Layer 11 of a small transformer language model trained on English Wikipedia (15 layers, counted from 0, width 96).
A neuron's activation on a vector x is GELU(gate . x) times (in . x), where the dot is the dot product.
The model reads these tokens: "ce" "iv" "ing" " r" "and" "om" " d" "ra" "ft" " se" "le" "ction" "s." " R" "aw" " and" " S" "m" "ack" "D" "own" "!" " re"

The vector x that enters this layer's MLP at each token. A number n stands for (n - 500) times 0.0069.
0 "ce": 344 704 291 550 546 418 444 557 723 456 471 473 459 350 402 471 756 538 366 544 519 507 655 559 563 620 441 558 319 687 432 524 666 231 328 734 395 383 670 652 355 381 574 557 590 822 494 591 688 364 501 493 326 578 320 676 407 343 670 516 627 341 441 407 250 347 435 695 398 593 451 552 388 521 485 367 482 768 659 537 278 662 467 562 790 476 396 636 624 300 755 557 283 454 446 308
1 "iv": 269 647 473 554 553 435 413 548 691 585 612 536 330 345 346 324 738 650 240 360 564 529 662 479 614 557 507 332 152 529 549 492 703 367 338 602 404 426 637 679 411 341 686 455 600 684 477 570 509 395 530 659 404 663 304 264 425 174 680 618 564 276 510 542 466 458 484 451 298 645 544 645 308 352 476 168 576 538 501 369 216 496 591 430 558 561 463 555 700 466 562 387 244 668 536 474
2 "ing": 409 639 184 602 588 508 475 390 615 501 660 345 457 318 292 583 595 666 337 517 476 610 635 552 559 642 654 453 293 530 443 644 763 319 352 625 328 267 589 496 365 450 272 603 526 928 683 407 648 624 344 480 478 728 519 593 400 287 623 670 458 599 512 367 154 499 426 707 507 429 550 434 407 566 558 395 493 714 560 402 310 483 503 488 686 523 400 706 654 322 687 559 456 483 547 667
3 " r": 466 371 308 413 462 249 430 494 623 640 558 471 519 534 456 503 603 502 423 522 337 586 430 550 354 487 470 218 367 672 401 549 713 312 305 546 364 883 689 731 679 322 500 682 588 732 741 458 463 523 362 712 346 426 566 589 345 331 513 549 471 249 679 531 275 331 389 463 557 394 358 575 352 360 505 229 312 612 562 415 436 479 602 378 306 606 371 594 660 656 795 644 429 517 404 547
4 "and": 563 575 500 473 519 358 302 391 542 575 465 503 446 467 477 516 728 457 378 636 476 411 625 401 709 599 471 124 269 627 596 513 650 155 148 676 438 336 531 437 450 389 433 455 338 459 342 426 367 681 571 517 496 576 640 458 439 398 506 707 287 340 394 853 319 341 485 709 635 391 339 467 350 500 458 367 388 635 369 367 316 393 572 653 687 308 415 691 676 402 610 459 476 771 420 308
5 "om": 451 508 266 596 523 576 541 264 701 586 562 453 422 178 384 431 571 731 582 443 580 574 322 624 605 515 649 411 294 546 414 432 440 405 319 435 490 324 787 572 239 185 382 254 689 738 579 235 471 512 375 417 434 587 594 648 407 371 681 575 391 415 601 633 223 416 348 492 476 372 581 427 501 488 529 385 514 513 446 447 244 815 685 665 454 456 280 653 556 287 621 582 532 678 378 347
6 " d": 527 592 335 359 582 255 496 531 642 676 591 364 435 345 470 469 815 567 332 531 420 566 558 401 700 567 607 415 261 418 503 658 688 322 320 562 460 634 625 603 443 293 646 575 735 475 763 575 217 541 437 635 378 377 619 559 298 486 651 524 414 422 727 809 187 440 418 450 563 507 526 620 481 570 465 267 531 579 562 491 362 595 596 605 573 367 463 471 574 667 708 685 452 211 426 265
7 "ra": 511 615 391 610 378 350 502 570 341 546 720 492 467 420 257 543 640 632 317 619 334 227 404 403 449 631 363 351 419 597 592 558 475 27 401 719 249 396 449 469 517 407 575 656 541 665 924 500 467 617 183 497 523 470 487 506 502 245 486 698 386 326 426 519 476 256 336 564 689 457 457 476 464 476 638 293 300 491 694 393 403 792 624 579 537 626 481 595 637 647 686 507 655 686 552 374
8 "ft": 552 656 137 616 504 359 407 281 654 533 594 657 432 187 253 610 688 434 427 575 487 780 507 559 539 613 512 319 352 675 521 601 544 199 355 565 449 341 698 715 446 355 456 386 526 643 546 327 365 636 390 425 498 499 523 586 596 401 543 494 571 262 605 501 314 469 480 502 458 467 502 486 288 443 469 559 497 529 448 455 329 463 730 737 509 357 423 823 823 347 518 449 327 750 570 574
9 " se": 410 446 397 476 466 297 346 486 730 557 601 476 437 154 569 493 690 429 327 548 339 570 792 291 667 430 492 360 350 524 366 558 675 427 312 474 508 558 593 810 477 414 504 585 558 756 634 518 409 560 288 620 423 361 742 515 466 437 549 538 629 72 583 517 481 496 234 457 690 745 484 522 411 464 736 290 601 487 547 626 353 582 404 547 595 642 560 583 713 537 389 571 509 636 331 346
10 "le": 560 549 404 512 341 408 438 334 662 528 435 495 336 96 263 589 631 548 287 635 298 447 686 366 429 478 493 548 501 441 410 442 515 183 475 720 331 383 520 596 414 320 649 399 654 516 510 446 465 595 230 386 440 375 438 760 541 360 469 635 486 304 545 331 534 456 262 635 533 485 597 391 349 412 686 210 615 550 622 509 238 629 458 616 552 479 465 747 617 682 741 272 418 612 436 321
11 "ction": 425 818 87 516 444 569 540 273 813 613 461 543 482 233 313 399 711 522 210 504 524 640 579 615 590 529 459 461 470 546 511 543 421 348 297 464 471 271 710 604 343 400 297 408 727 704 610 356 573 573 472 521 414 504 435 629 465 362 544 486 620 404 718 445 355 502 498 510 461 545 288 690 469 466 590 457 632 629 469 565 405 447 548 503 564 414 580 755 649 246 577 302 286 662 514 680
12 "s.": 477 517 380 636 596 280 706 267 517 797 657 611 700 414 367 339 606 461 347 487 564 344 753 509 721 527 524 612 419 642 659 668 673 393 500 329 589 366 615 647 680 451 542 253 618 732 832 364 662 445 594 275 591 446 336 533 634 473 387 559 308 346 608 455 367 345 456 704 477 486 400 450 380 604 499 208 413 795 391 457 497 646 447 454 712 320 649 780 531 370 618 631 426 410 430 454
13 " R": 441 355 556 423 430 267 478 447 628 736 585 438 462 577 394 521 700 313 502 442 437 330 532 454 422 642 487 139 380 656 676 709 651 232 393 388 454 775 475 664 627 434 519 235 492 542 703 453 415 509 516 633 436 390 485 498 485 554 416 369 552 348 385 457 347 151 421 428 462 499 366 592 357 546 320 61 428 392 483 587 581 376 586 601 313 800 248 507 471 546 730 695 487 240 642 586
14 "aw": 547 430 734 596 524 416 406 375 454 576 528 561 234 234 187 537 438 400 623 605 408 396 673 480 540 475 460 143 274 613 458 563 619 520 271 571 410 277 439 398 547 420 196 402 535 574 261 368 409 796 349 467 436 431 424 373 790 469 633 396 418 293 350 698 338 213 541 771 491 455 425 588 597 570 232 556 496 591 343 256 316 437 553 540 419 478 492 586 504 222 531 483 607 523 440 415
15 " and": 602 519 438 764 454 351 551 487 839 560 641 519 492 344 661 458 602 441 671 530 695 323 822 413 423 436 609 385 478 732 266 604 618 499 499 505 537 231 668 550 429 430 447 694 532 676 483 439 454 560 530 397 477 528 437 638 424 366 718 660 394 188 675 498 272 385 505 642 497 635 525 517 299 613 722 289 531 583 530 441 496 595 590 527 546 433 252 619 551 214 613 343 449 202 635 233
16 " S": 515 457 707 370 418 203 482 442 693 590 593 401 287 570 416 336 900 509 526 499 557 193 685 612 474 405 532 341 336 610 350 629 504 440 576 485 398 551 545 676 545 623 443 280 585 628 692 448 471 526 332 658 468 461 608 330 482 548 521 532 283 317 652 421 297 306 336 625 404 398 383 561 343 499 319 403 510 261 508 357 470 399 532 411 557 774 319 543 440 300 636 498 458 259 442 365
17 "m": 510 428 640 598 590 481 439 442 618 475 452 429 563 419 668 508 709 530 440 534 476 399 788 215 579 468 570 362 341 731 309 680 511 604 295 829 224 499 100 531 664 287 232 326 484 467 342 240 515 607 325 643 400 673 513 322 692 492 500 523 320 384 760 529 525 345 423 738 536 631 374 566 421 647 461 394 468 388 529 539 387 540 483 526 503 470 552 579 713 303 676 432 399 349 411 360
18 "ack": 623 467 372 694 589 618 353 303 723 794 619 482 344 364 210 361 681 450 699 672 590 659 663 342 348 384 596 560 476 491 398 557 533 396 221 645 470 325 489 473 515 442 412 401 887 551 450 298 319 618 449 447 501 668 534 350 447 257 599 578 456 191 663 456 342 295 532 685 517 519 632 408 717 549 543 430 463 331 405 564 225 506 713 597 450 415 476 599 523 172 615 468 462 559 649 310
19 "D": 527 594 496 440 615 177 400 333 553 622 544 552 608 435 429 378 823 532 439 602 591 461 605 467 686 740 522 402 476 537 503 512 660 534 466 598 471 590 845 578 467 338 608 445 620 398 638 503 279 634 473 514 154 512 628 307 106 421 606 420 474 408 744 734 425 299 333 385 407 664 597 604 336 431 213 419 508 404 526 460 599 670 639 644 496 579 534 530 551 419 555 475 543 235 400 245
20 "own": 460 494 353 560 644 478 378 495 513 543 619 557 309 296 233 500 554 365 512 702 553 550 521 253 565 576 558 412 656 519 384 558 651 276 384 635 356 102 434 506 394 404 394 421 595 398 445 349 609 603 332 418 172 639 268 446 317 309 673 451 287 266 450 525 234 140 347 590 620 745 422 514 609 490 484 453 542 677 454 426 286 519 725 622 617 547 518 574 472 193 460 737 524 494 598 567
21 "!": 557 640 395 487 510 552 606 252 539 564 648 710 439 396 227 376 507 464 543 558 667 499 773 470 680 663 513 630 662 473 587 639 517 584 554 430 427 225 765 498 471 656 377 579 494 556 538 253 646 713 596 485 212 516 525 556 410 399 586 494 318 74 767 426 287 442 541 589 454 824 380 411 455 601 241 294 440 724 463 479 387 621 633 624 510 495 470 716 535 283 388 628 297 474 320 452
22 " re": 412 320 503 441 347 328 606 618 620 578 611 497 442 384 585 272 703 528 361 566 408 263 651 458 554 445 418 539 599 775 167 617 627 317 395 631 285 519 631 743 497 434 343 523 573 543 719 543 566 586 442 579 339 635 635 509 537 370 672 510 364 298 488 292 343 313 431 307 465 794 454 804 485 569 686 165 441 597 469 675 484 748 522 679 633 406 532 677 581 536 485 608 452 703 509 164

Each question shows the input weights of one neuron of the MLP. A number n stands for (n - 500) times 0.0015.

n329 gate: 462 623 649 557 397 743 506 630 503 538 494 338 419 607 576 608 547 422 595 512 669 512 404 531 494 564 396 568 605 494 588 367 424 647 446 383 500 361 444 506 578 586 546 471 500 556 548 389 633 466 564 549 733 717 609 684 385 440 376 423 531 427 450 427 472 339 385 450 626 647 612 397 531 481 574 452 488 537 668 403 274 481 290 550 509 557 419 756 509 374 484 683 531 485 332 509
n329 in: 365 507 708 569 196 574 446 417 415 438 771 526 368 523 398 484 566 324 519 484 427 462 500 592 572 525 487 435 593 567 556 418 382 494 404 434 532 455 542 481 536 330 659 376 283 678 647 669 587 516 513 564 351 441 448 401 412 477 685 558 426 305 771 465 679 401 418 445 580 586 503 462 654 603 574 682 516 484 557 654 474 327 574 477 359 536 355 442 634 528 464 458 581 412 385 608
Its two highest activations, in order, are on tokens 21 "!", 20 "own"

n273 gate: 342 541 491 408 443 531 627 506 340 360 594 432 377 424 677 683 365 402 568 451 520 526 389 443 338 435 310 615 673 514 270 589 631 350 441 567 666 514 460 388 350 392 497 604 503 463 535 476 423 506 390 631 336 599 468 471 428 515 526 523 511 444 546 641 587 509 475 486 392 594 514 643 523 580 434 383 389 641 404 430 451 488 392 480 547 389 552 399 389 428 546 443 589 388 436 573
n273 in: 512 471 601 472 477 552 434 555 488 417 413 334 555 382 379 570 461 500 431 383 391 500 407 397 532 660 359 389 592 489 668 540 411 377 370 527 676 480 512 514 468 587 534 305 479 622 308 619 436 584 392 583 381 803 675 381 570 438 611 474 578 586 512 400 350 559 319 538 546 449 537 284 451 549 509 515 558 721 523 415 465 467 503 535 624 574 474 558 497 415 418 355 553 489 512 529
On which token does it fire most, and how strongly? 20 "own", at about 3.1

n84 gate: 370 409 513 380 556 724 579 429 497 572 522 521 633 610 393 655 370 400 515 596 393 432 386 439 375 485 457 615 535 497 409 518 339 441 478 547 586 491 484 727 444 608 643 385 549 512 557 338 460 651 579 457 491 434 410 405 373 506 379 605 632 465 556 372 431 513 584 618 515 338 430 521 728 648 549 478 772 537 448 481 300 666 657 503 399 582 333 235 459 434 503 472 556 491 573 475
n84 in: 437 600 484 539 358 692 470 307 643 472 614 749 525 487 562 684 484 469 393 614 515 479 512 609 404 588 613 398 588 442 513 563 563 494 399 290 598 310 519 491 509 641 412 430 458 528 494 468 617 543 425 695 657 369 732 566 389 547 623 589 567 339 595 545 547 324 410 497 521 516 458 678 629 586 426 664 537 435 342 391 550 582 647 644 519 481 451 481 434 503 581 518 268 497 525 534
On which token does it fire most, and how strongly? 18 "ack", at about 4.6

n202 gate: 426 590 506 414 509 613 693 491 433 429 550 494 506 596 484 513 448 608 513 383 472 506 368 572 446 680 528 462 494 444 721 325 423 697 584 590 415 623 589 691 570 578 531 615 407 386 617 523 547 544 581 575 608 590 608 600 620 484 462 777 700 390 326 373 312 574 451 491 400 484 376 410 528 418 465 419 437 516 587 519 481 549 594 450 628 506 639 529 750 291 583 765 621 531 458 429
n202 in: 310 357 313 512 326 536 550 234 479 436 521 610 464 552 744 191 736 279 571 491 541 342 488 385 570 597 485 452 506 607 399 515 347 458 577 436 620 611 612 573 548 494 541 506 657 524 648 488 413 443 485 589 521 555 419 485 467 457 551 575 411 644 515 606 445 579 500 464 503 386 462 453 357 377 563 386 413 506 391 442 527 330 560 335 473 411 449 446 433 471 403 554 470 564 555 521
On which token does it fire most, and how strongly? 3 " r", at about 2.2

n102 gate: 510 533 540 396 513 468 542 542 612 424 552 391 516 450 658 497 440 657 461 529 548 600 406 529 503 538 510 526 553 724 536 509 579 376 563 560 413 481 562 424 297 674 350 550 650 623 453 577 532 419 586 561 666 503 705 337 487 572 259 258 407 447 315 567 402 606 459 448 368 733 525 436 464 626 393 344 655 425 669 556 579 350 568 406 648 510 474 249 391 503 543 614 458 700 540 266
n102 in: 483 675 445 559 680 349 527 534 551 538 446 600 284 634 507 466 659 575 460 612 540 517 517 513 329 780 543 473 701 697 782 474 252 446 607 469 257 544 677 411 415 621 596 581 582 696 528 497 618 322 407 423 547 370 483 594 517 521 368 524 667 497 432 527 476 493 579 646 587 635 394 583 651 490 463 427 699 395 400 476 671 517 557 605 555 596 365 412 651 493 497 290 575 398 452 424
On which token does it fire most, and how strongly? 0 "ce", at about 2.1

n290 gate: 455 527 382 408 458 474 599 612 581 392 479 588 506 542 732 559 391 497 673 455 439 565 677 602 404 468 521 690 476 579 377 598 506 452 509 591 420 468 563 329 536 476 541 479 354 423 524 609 432 571 558 588 619 590 625 448 533 383 598 530 415 585 562 573 632 422 408 467 347 698 401 407 456 346 544 649 485 298 383 455 557 582 500 429 551 754 757 455 548 483 494 488 527 448 621 295
n290 in: 347 488 521 474 356 414 494 331 352 488 581 453 503 339 521 682 540 473 500 623 589 491 562 479 437 612 503 473 683 471 445 558 421 548 549 470 601 661 566 503 494 533 515 392 622 452 555 454 431 470 491 239 500 391 728 405 440 637 608 560 438 494 563 565 274 494 614 515 556 666 453 459 646 640 735 674 393 644 412 412 572 395 619 393 500 439 524 302 500 367 479 509 350 421 601 539
On which token does it fire most, and how strongly? 15 " and", at about 1

n164 gate: 435 298 451 500 346 503 577 629 500 475 419 625 437 491 476 437 475 448 440 467 536 596 530 446 665 527 422 406 463 539 503 394 411 612 639 589 536 509 712 262 512 563 322 463 560 548 584 553 581 425 598 632 690 512 591 333 639 806 482 713 581 589 470 464 476 482 518 515 261 571 601 491 425 632 461 593 482 570 494 463 433 512 323 554 374 571 557 667 524 600 430 699 515 638 472 454
n164 in: 388 592 531 506 494 485 623 379 568 543 382 407 491 574 321 315 516 433 476 482 314 554 633 545 561 521 362 378 612 362 398 621 389 460 410 537 639 482 363 515 613 437 563 544 650 199 513 435 539 313 485 452 406 494 329 469 585 472 503 452 434 516 570 506 466 655 450 695 512 656 342 634 563 506 521 528 500 610 327 435 491 403 630 430 549 426 630 476 478 692 525 652 689 601 391 380
On which three tokens does it fire most, strongest first? 22 " re", 2 "ing", 5 "om"

n31 gate: 459 510 589 654 625 643 573 457 360 333 574 503 423 514 476 537 524 490 673 483 400 550 420 464 497 487 550 507 417 497 439 552 288 520 589 582 570 323 581 474 364 604 616 535 394 678 781 817 436 470 533 593 453 442 466 431 351 404 544 590 487 534 456 771 289 682 487 412 167 510 507 513 604 661 510 448 440 581 758 439 503 510 523 537 428 469 624 443 200 464 490 500 476 579 703 637
n31 in: 467 552 392 444 558 627 377 548 292 559 490 342 404 607 389 586 461 532 383 500 453 599 385 468 545 516 541 625 457 509 536 466 722 500 526 474 203 455 449 544 690 443 711 530 611 516 497 631 474 506 500 617 413 614 474 497 506 406 693 334 719 356 554 544 471 533 369 417 291 345 378 698 541 548 682 582 676 394 642 455 519 302 653 522 396 500 471 410 545 578 626 471 481 281 497 438
On which three tokens does it fire most, strongest first? 1 "iv", 6 " d", 2 "ing"

n349 gate: 556 590 582 662 411 585 585 297 387 687 526 497 491 503 713 529 462 567 580 437 435 577 632 466 526 508 511 673 491 534 713 424 605 543 389 403 589 449 636 371 514 374 565 592 518 486 429 465 374 420 480 560 580 346 517 435 526 561 353 529 523 708 520 441 457 614 461 526 617 376 328 506 503 514 351 418 377 641 432 453 642 453 551 686 637 403 583 564 465 539 608 621 390 391 565 482
n349 in: 449 452 473 620 651 532 547 532 279 551 571 515 606 596 524 423 226 405 328 538 477 482 579 730 437 538 599 405 443 299 656 506 437 574 548 307 274 435 417 417 262 544 422 503 435 385 561 424 485 515 436 415 441 500 506 412 464 527 456 556 617 443 471 628 628 539 489 603 339 609 347 520 515 627 450 476 418 592 477 524 437 503 412 582 593 524 612 681 542 520 518 317 491 653 497 509
On which token does it fire most, and how strongly? 12 "s.", at about 3.4

n38 gate: 379 442 536 438 635 218 589 516 461 529 375 535 558 405 445 414 356 642 522 590 377 446 366 519 510 487 563 439 615 405 604 341 454 616 572 484 414 462 526 366 374 516 500 324 702 410 602 434 385 573 695 452 577 325 429 510 564 448 522 695 348 569 513 409 649 422 653 484 573 487 221 531 621 519 500 402 701 301 629 455 584 424 436 375 380 373 449 619 266 512 591 602 600 472 457 435
n38 in: 773 285 633 411 363 390 687 458 500 623 614 297 295 676 556 549 320 586 432 569 606 574 474 468 457 564 278 323 430 616 566 551 550 513 517 301 425 399 572 382 513 516 516 449 633 389 655 513 620 555 401 435 458 431 382 553 624 520 654 506 303 380 507 583 352 473 560 516 448 497 474 650 626 474 614 587 523 422 417 335 678 450 390 523 655 570 546 372 341 345 437 529 536 373 626 533
On which three tokens does it fire most, strongest first? 12 "s.", 16 " S", 14 "aw"

n192 gate: 283 646 346 608 579 779 374 581 497 653 317 448 323 650 384 451 530 467 451 520 516 591 559 258 563 358 542 500 557 351 756 459 443 510 493 410 539 585 372 353 513 441 461 642 527 405 358 456 618 523 619 445 523 527 684 581 424 493 638 471 487 400 369 390 460 427 653 385 338 497 542 471 575 663 520 658 386 428 465 241 440 500 647 382 473 503 480 447 620 481 543 516 322 596 299 423
n192 in: 527 513 517 516 503 529 461 659 500 507 448 452 571 593 444 591 470 562 435 618 445 329 425 410 457 506 777 356 650 587 414 462 490 487 523 712 575 302 647 510 546 477 263 426 391 409 651 517 415 571 468 706 396 394 346 537 454 705 298 425 442 487 526 519 733 619 430 562 587 604 561 455 610 464 464 490 354 546 747 375 510 332 597 425 447 556 568 831 308 424 553 533 559 414 530 391
On which token does it fire most? 20 "own"

n39 gate: 480 421 474 416 623 384 539 536 655 599 408 503 363 480 506 447 580 430 411 556 519 605 528 486 661 574 555 721 623 453 358 424 452 449 580 386 558 683 685 495 506 334 462 607 541 416 630 552 363 442 407 708 413 500 522 580 321 500 632 453 453 634 514 478 497 668 484 581 445 520 385 653 650 494 442 526 556 506 560 466 387 506 492 503 514 403 447 438 395 435 562 522 320 331 426 616
n39 in: 538 451 584 555 529 447 565 593 422 555 560 624 676 364 494 429 692 356 393 477 638 573 489 652 394 606 517 497 433 393 460 472 567 577 637 587 469 358 434 586 598 551 461 577 587 571 635 538 409 670 508 539 557 318 443 558 594 561 691 392 669 439 514 660 417 314 580 494 568 401 375 592 571 528 554 529 531 506 464 601 546 553 687 358 486 552 503 517 610 315 529 511 354 431 671 497
On which token does it fire most, and how strongly? 6 " d", at about 8.1

n368 gate: 537 746 417 570 530 349 322 405 500 442 497 485 473 521 512 605 310 370 432 398 536 461 527 550 430 447 749 671 521 535 628 494 308 358 341 430 551 398 425 506 615 571 618 677 531 755 475 651 584 476 424 417 518 515 500 589 383 427 473 548 369 555 593 515 340 589 731 428 500 580 471 450 548 527 593 454 470 467 571 543 615 420 434 683 527 494 518 437 375 564 439 632 440 439 687 613
n368 in: 564 468 376 573 516 448 377 481 342 516 572 528 472 446 399 444 640 544 361 450 528 503 494 497 620 402 401 653 612 540 690 427 551 663 334 481 397 615 484 540 535 336 580 461 363 569 542 468 615 401 524 500 522 623 650 615 437 548 588 618 537 474 500 610 481 675 494 694 383 574 766 601 267 643 435 669 372 369 356 503 494 420 289 379 554 751 559 456 386 576 566 500 353 409 401 446
On which token does it fire most? 2 "ing"

n83 gate: 600 524 500 433 673 692 647 574 503 361 619 376 580 582 488 458 582 524 426 530 518 456 604 500 548 570 394 685 381 491 564 636 561 437 673 701 414 550 413 485 482 476 523 478 541 545 620 604 589 453 751 441 524 591 452 549 521 403 476 461 580 357 485 512 377 539 593 312 713 466 696 518 393 527 423 616 408 440 565 726 401 270 494 455 539 394 452 668 412 384 554 440 653 474 427 518
n83 in: 493 566 457 415 477 529 692 468 500 434 416 724 659 460 490 558 517 493 654 415 356 606 720 494 434 545 529 702 341 458 401 339 487 353 447 659 523 610 471 354 608 600 570 594 343 409 316 354 471 426 411 455 627 503 425 487 484 187 633 448 735 659 607 436 585 715 560 506 494 487 433 411 548 390 413 420 455 699 395 441 507 513 500 581 467 596 555 631 381 478 625 646 572 341 629 394
On which token does it fire most, and how strongly? 0 "ce", at about 2

n372 gate: 355 552 694 444 382 622 601 602 460 601 512 557 548 540 732 515 472 394 661 582 393 392 344 387 607 450 589 461 466 551 512 641 362 506 721 608 437 650 509 568 470 515 382 413 570 437 630 503 401 554 707 554 437 543 503 559 403 644 651 428 590 451 410 467 406 420 629 467 566 531 417 615 524 422 503 377 674 431 642 555 576 649 620 572 515 353 458 473 573 515 573 729 485 421 469 723
n372 in: 514 404 511 508 603 497 607 594 423 533 541 412 514 442 596 549 517 437 548 413 436 597 484 687 541 436 339 587 528 770 566 582 638 492 553 558 549 851 388 526 522 362 471 582 395 462 321 620 478 470 535 511 484 555 571 514 527 602 459 505 409 425 226 492 516 483 450 476 508 695 479 556 395 535 457 494 378 538 425 440 486 478 422 560 550 519 592 533 395 613 544 435 582 619 436 483
Its two highest activations, in order, are on tokens 22 " re", 13 " R"

n175 gate: 497 697 551 588 406 559 537 665 684 392 472 426 575 557 417 572 615 475 636 585 417 410 453 583 380 349 497 491 638 426 675 567 503 676 430 462 512 525 484 613 387 351 552 506 359 444 442 724 634 447 558 450 638 475 500 439 494 595 566 547 568 359 478 371 610 685 579 390 531 702 598 396 450 625 422 481 731 704 442 354 585 561 348 431 567 325 450 736 560 597 497 319 503 415 522 436
n175 in: 524 479 441 523 388 420 730 537 503 308 571 450 500 455 479 621 410 544 644 663 377 607 460 690 647 347 453 507 593 640 421 474 421 442 476 462 375 614 541 573 766 322 636 577 521 584 409 749 507 453 467 369 581 521 419 386 449 623 507 661 564 345 426 616 357 503 546 520 269 621 536 361 765 530 359 652 386 459 600 671 527 733 487 446 360 693 429 622 692 507 397 439 656 576 472 483
On which token does it fire most? 0 "ce"

n276 gate: 473 572 615 511 618 520 415 591 575 443 591 401 532 464 371 574 358 533 556 378 313 371 662 520 548 337 509 571 551 366 521 463 593 530 482 458 585 435 473 598 208 421 578 457 271 577 375 609 633 374 341 471 379 476 482 436 429 455 405 306 532 506 603 529 321 605 563 541 289 539 517 598 432 468 512 533 444 595 523 491 676 457 597 547 662 729 550 574 533 660 431 562 533 537 431 473
n276 in: 500 430 577 258 422 473 536 452 482 381 491 438 566 296 543 557 604 564 562 386 467 482 518 663 524 521 429 410 506 754 591 447 479 581 417 292 386 581 355 453 385 443 438 463 544 410 528 497 398 375 456 313 539 679 575 472 443 463 428 396 705 485 647 488 630 592 372 566 690 540 365 465 548 389 727 577 404 443 373 503 509 596 500 479 479 363 437 524 439 433 212 572 545 436 485 533
On which token does it fire most, and how strongly? 9 " se", at about 1.4

n210 gate: 485 431 403 494 619 684 669 547 452 482 518 491 468 488 413 594 536 425 427 536 421 385 521 319 658 474 532 544 548 445 431 474 660 470 376 578 544 482 512 474 458 435 555 451 491 571 500 536 506 577 703 418 515 320 634 521 574 419 396 524 605 449 535 596 712 645 330 385 570 439 346 349 576 609 243 467 586 571 381 539 285 296 429 488 527 587 382 360 572 575 318 627 384 454 588 488
n210 in: 285 553 653 265 531 415 416 482 488 301 381 560 515 481 488 509 494 441 415 472 539 588 488 548 367 317 503 592 513 566 447 583 568 393 360 547 683 734 629 458 392 488 383 408 542 506 421 343 405 515 542 349 509 379 577 469 555 605 570 454 394 528 494 584 620 450 363 280 455 607 713 497 436 390 448 403 448 574 476 376 346 616 652 344 602 338 531 528 475 364 379 344 564 485 491 395
On which three tokens does it fire most, strongest first? 9 " se", 4 "and", 6 " d"

n233 gate: 382 475 699 630 479 491 482 494 515 700 503 626 682 429 482 488 701 298 305 610 437 464 494 458 411 392 341 500 637 602 580 592 599 448 602 531 373 675 530 432 222 518 381 475 395 479 334 581 564 533 470 479 588 442 640 618 403 460 606 355 476 599 561 500 482 528 408 573 542 544 562 375 606 579 621 512 397 521 452 426 531 556 482 585 583 401 524 418 343 547 448 445 561 464 280 753
n233 in: 461 474 584 555 541 553 553 481 602 410 604 544 374 622 382 403 706 417 628 611 705 394 475 550 471 540 326 484 519 615 330 558 539 408 551 567 528 418 582 589 519 441 494 644 361 459 201 655 472 246 469 675 409 392 604 468 519 599 266 531 609 564 415 519 376 426 429 727 541 371 537 494 610 478 579 681 538 494 503 337 411 396 588 440 548 340 428 465 391 460 643 387 437 405 703 481
On which token does it fire most? 4 "and"

n82 gate: 366 527 488 670 771 506 444 482 482 702 610 479 506 582 539 530 542 560 473 512 550 538 346 526 488 520 476 586 390 383 618 494 500 560 542 621 450 405 488 506 347 441 520 475 522 640 521 607 666 497 485 400 458 437 482 579 548 452 470 349 538 558 539 389 371 639 523 753 588 482 701 310 500 619 260 409 464 428 699 265 530 647 577 423 600 485 417 452 524 376 476 545 506 709 506 536
n82 in: 382 348 397 536 653 672 557 533 652 342 396 416 430 550 419 567 556 518 573 436 591 549 585 572 651 515 545 525 325 395 609 494 531 374 512 706 494 506 607 598 448 491 323 544 430 567 538 400 521 509 638 548 399 463 537 682 650 714 616 537 521 516 570 464 432 419 524 558 621 591 521 500 485 598 576 487 567 543 554 478 281 267 555 558 593 506 238 469 382 607 423 659 227 518 369 593
On which three tokens does it fire most, strongest first? 2 "ing", 0 "ce", 5 "om"

n356 gate: 330 483 301 483 385 582 432 434 602 430 646 356 474 380 465 546 447 474 420 618 611 406 600 582 471 463 616 555 573 692 424 581 465 601 532 520 514 583 514 567 338 500 480 426 464 649 391 615 546 480 342 398 457 407 477 515 560 468 514 486 616 494 509 480 656 605 422 537 412 488 539 432 571 494 377 491 677 463 667 497 633 733 497 360 352 468 448 555 456 497 218 431 419 480 336 657
n356 in: 486 458 375 524 483 580 566 414 520 607 572 522 511 432 644 417 534 466 599 422 475 321 459 549 609 631 505 469 486 670 542 459 435 506 690 500 364 555 494 551 542 619 522 517 637 544 523 523 561 646 443 566 475 469 486 420 703 441 414 555 448 429 384 563 475 412 427 533 703 386 612 731 406 381 342 415 647 506 557 556 539 686 298 370 593 554 641 475 506 443 331 578 559 549 440 441
On which token does it fire most? 9 " se"

n327 gate: 461 435 464 528 397 616 558 558 589 548 377 422 602 631 452 600 641 672 538 309 422 570 555 468 405 497 619 638 554 731 387 511 401 418 539 473 666 553 494 526 485 474 656 464 316 585 452 572 523 582 710 430 600 613 314 509 450 458 406 453 448 560 400 535 494 488 426 500 430 398 342 589 593 450 623 422 330 485 509 660 547 548 547 643 438 288 336 288 577 571 432 392 500 540 443 414
n327 in: 604 723 539 621 583 440 453 633 494 516 668 673 430 539 645 494 571 776 368 484 566 630 605 679 510 569 355 468 578 641 532 426 506 382 351 529 471 529 442 407 330 633 403 431 617 360 612 588 414 576 693 582 554 481 465 663 481 481 388 471 607 510 554 525 429 474 605 576 475 500 519 338 541 535 554 379 525 350 497 494 391 294 266 506 242 526 471 449 574 373 526 665 295 534 360 477
On which token does it fire most? 0 "ce"

n190 gate: 485 500 565 488 381 608 311 569 558 374 558 566 464 636 445 552 515 497 431 689 545 765 406 551 463 425 446 655 634 626 559 385 676 546 450 571 530 536 287 657 463 699 527 475 662 366 497 528 515 403 518 386 406 482 518 450 649 448 546 473 632 488 609 440 497 568 541 412 437 706 452 631 328 349 536 677 479 570 518 399 377 603 461 542 540 407 679 527 525 482 454 691 668 482 320 411
n190 in: 586 516 414 518 462 447 515 407 408 421 441 512 581 630 357 503 312 683 568 698 741 491 313 398 509 460 571 475 471 741 611 436 701 440 414 427 544 678 387 454 604 528 485 380 513 447 532 571 397 435 617 457 422 573 795 522 519 570 491 385 624 433 556 429 481 449 521 450 543 690 439 656 544 347 597 580 450 440 454 494 456 555 500 609 592 468 569 415 408 366 380 722 748 598 487 354
On which token does it fire most, and how strongly? 22 " re", at about 1.3

n238 gate: 455 489 423 422 520 439 610 666 596 503 492 492 519 279 565 464 491 379 456 436 580 619 522 585 508 451 382 631 557 486 455 579 579 623 687 491 420 403 461 459 741 434 484 670 727 525 463 531 486 564 489 442 422 365 500 340 517 418 397 470 448 389 594 462 565 670 652 316 544 629 405 475 481 494 494 454 636 545 448 593 660 408 317 636 587 613 478 497 458 559 548 444 640 429 432 492
n238 in: 554 512 509 486 607 553 713 429 308 509 589 500 291 527 614 341 609 500 512 393 377 500 409 421 485 392 599 488 497 541 458 540 473 533 388 488 412 426 666 471 402 582 381 485 534 385 616 509 577 559 671 611 586 799 586 361 562 524 325 444 573 427 500 587 679 488 448 571 383 448 581 677 571 497 565 337 391 414 608 398 437 476 359 535 368 651 473 458 431 560 374 660 482 359 437 503
On which token does it fire most? 22 " re"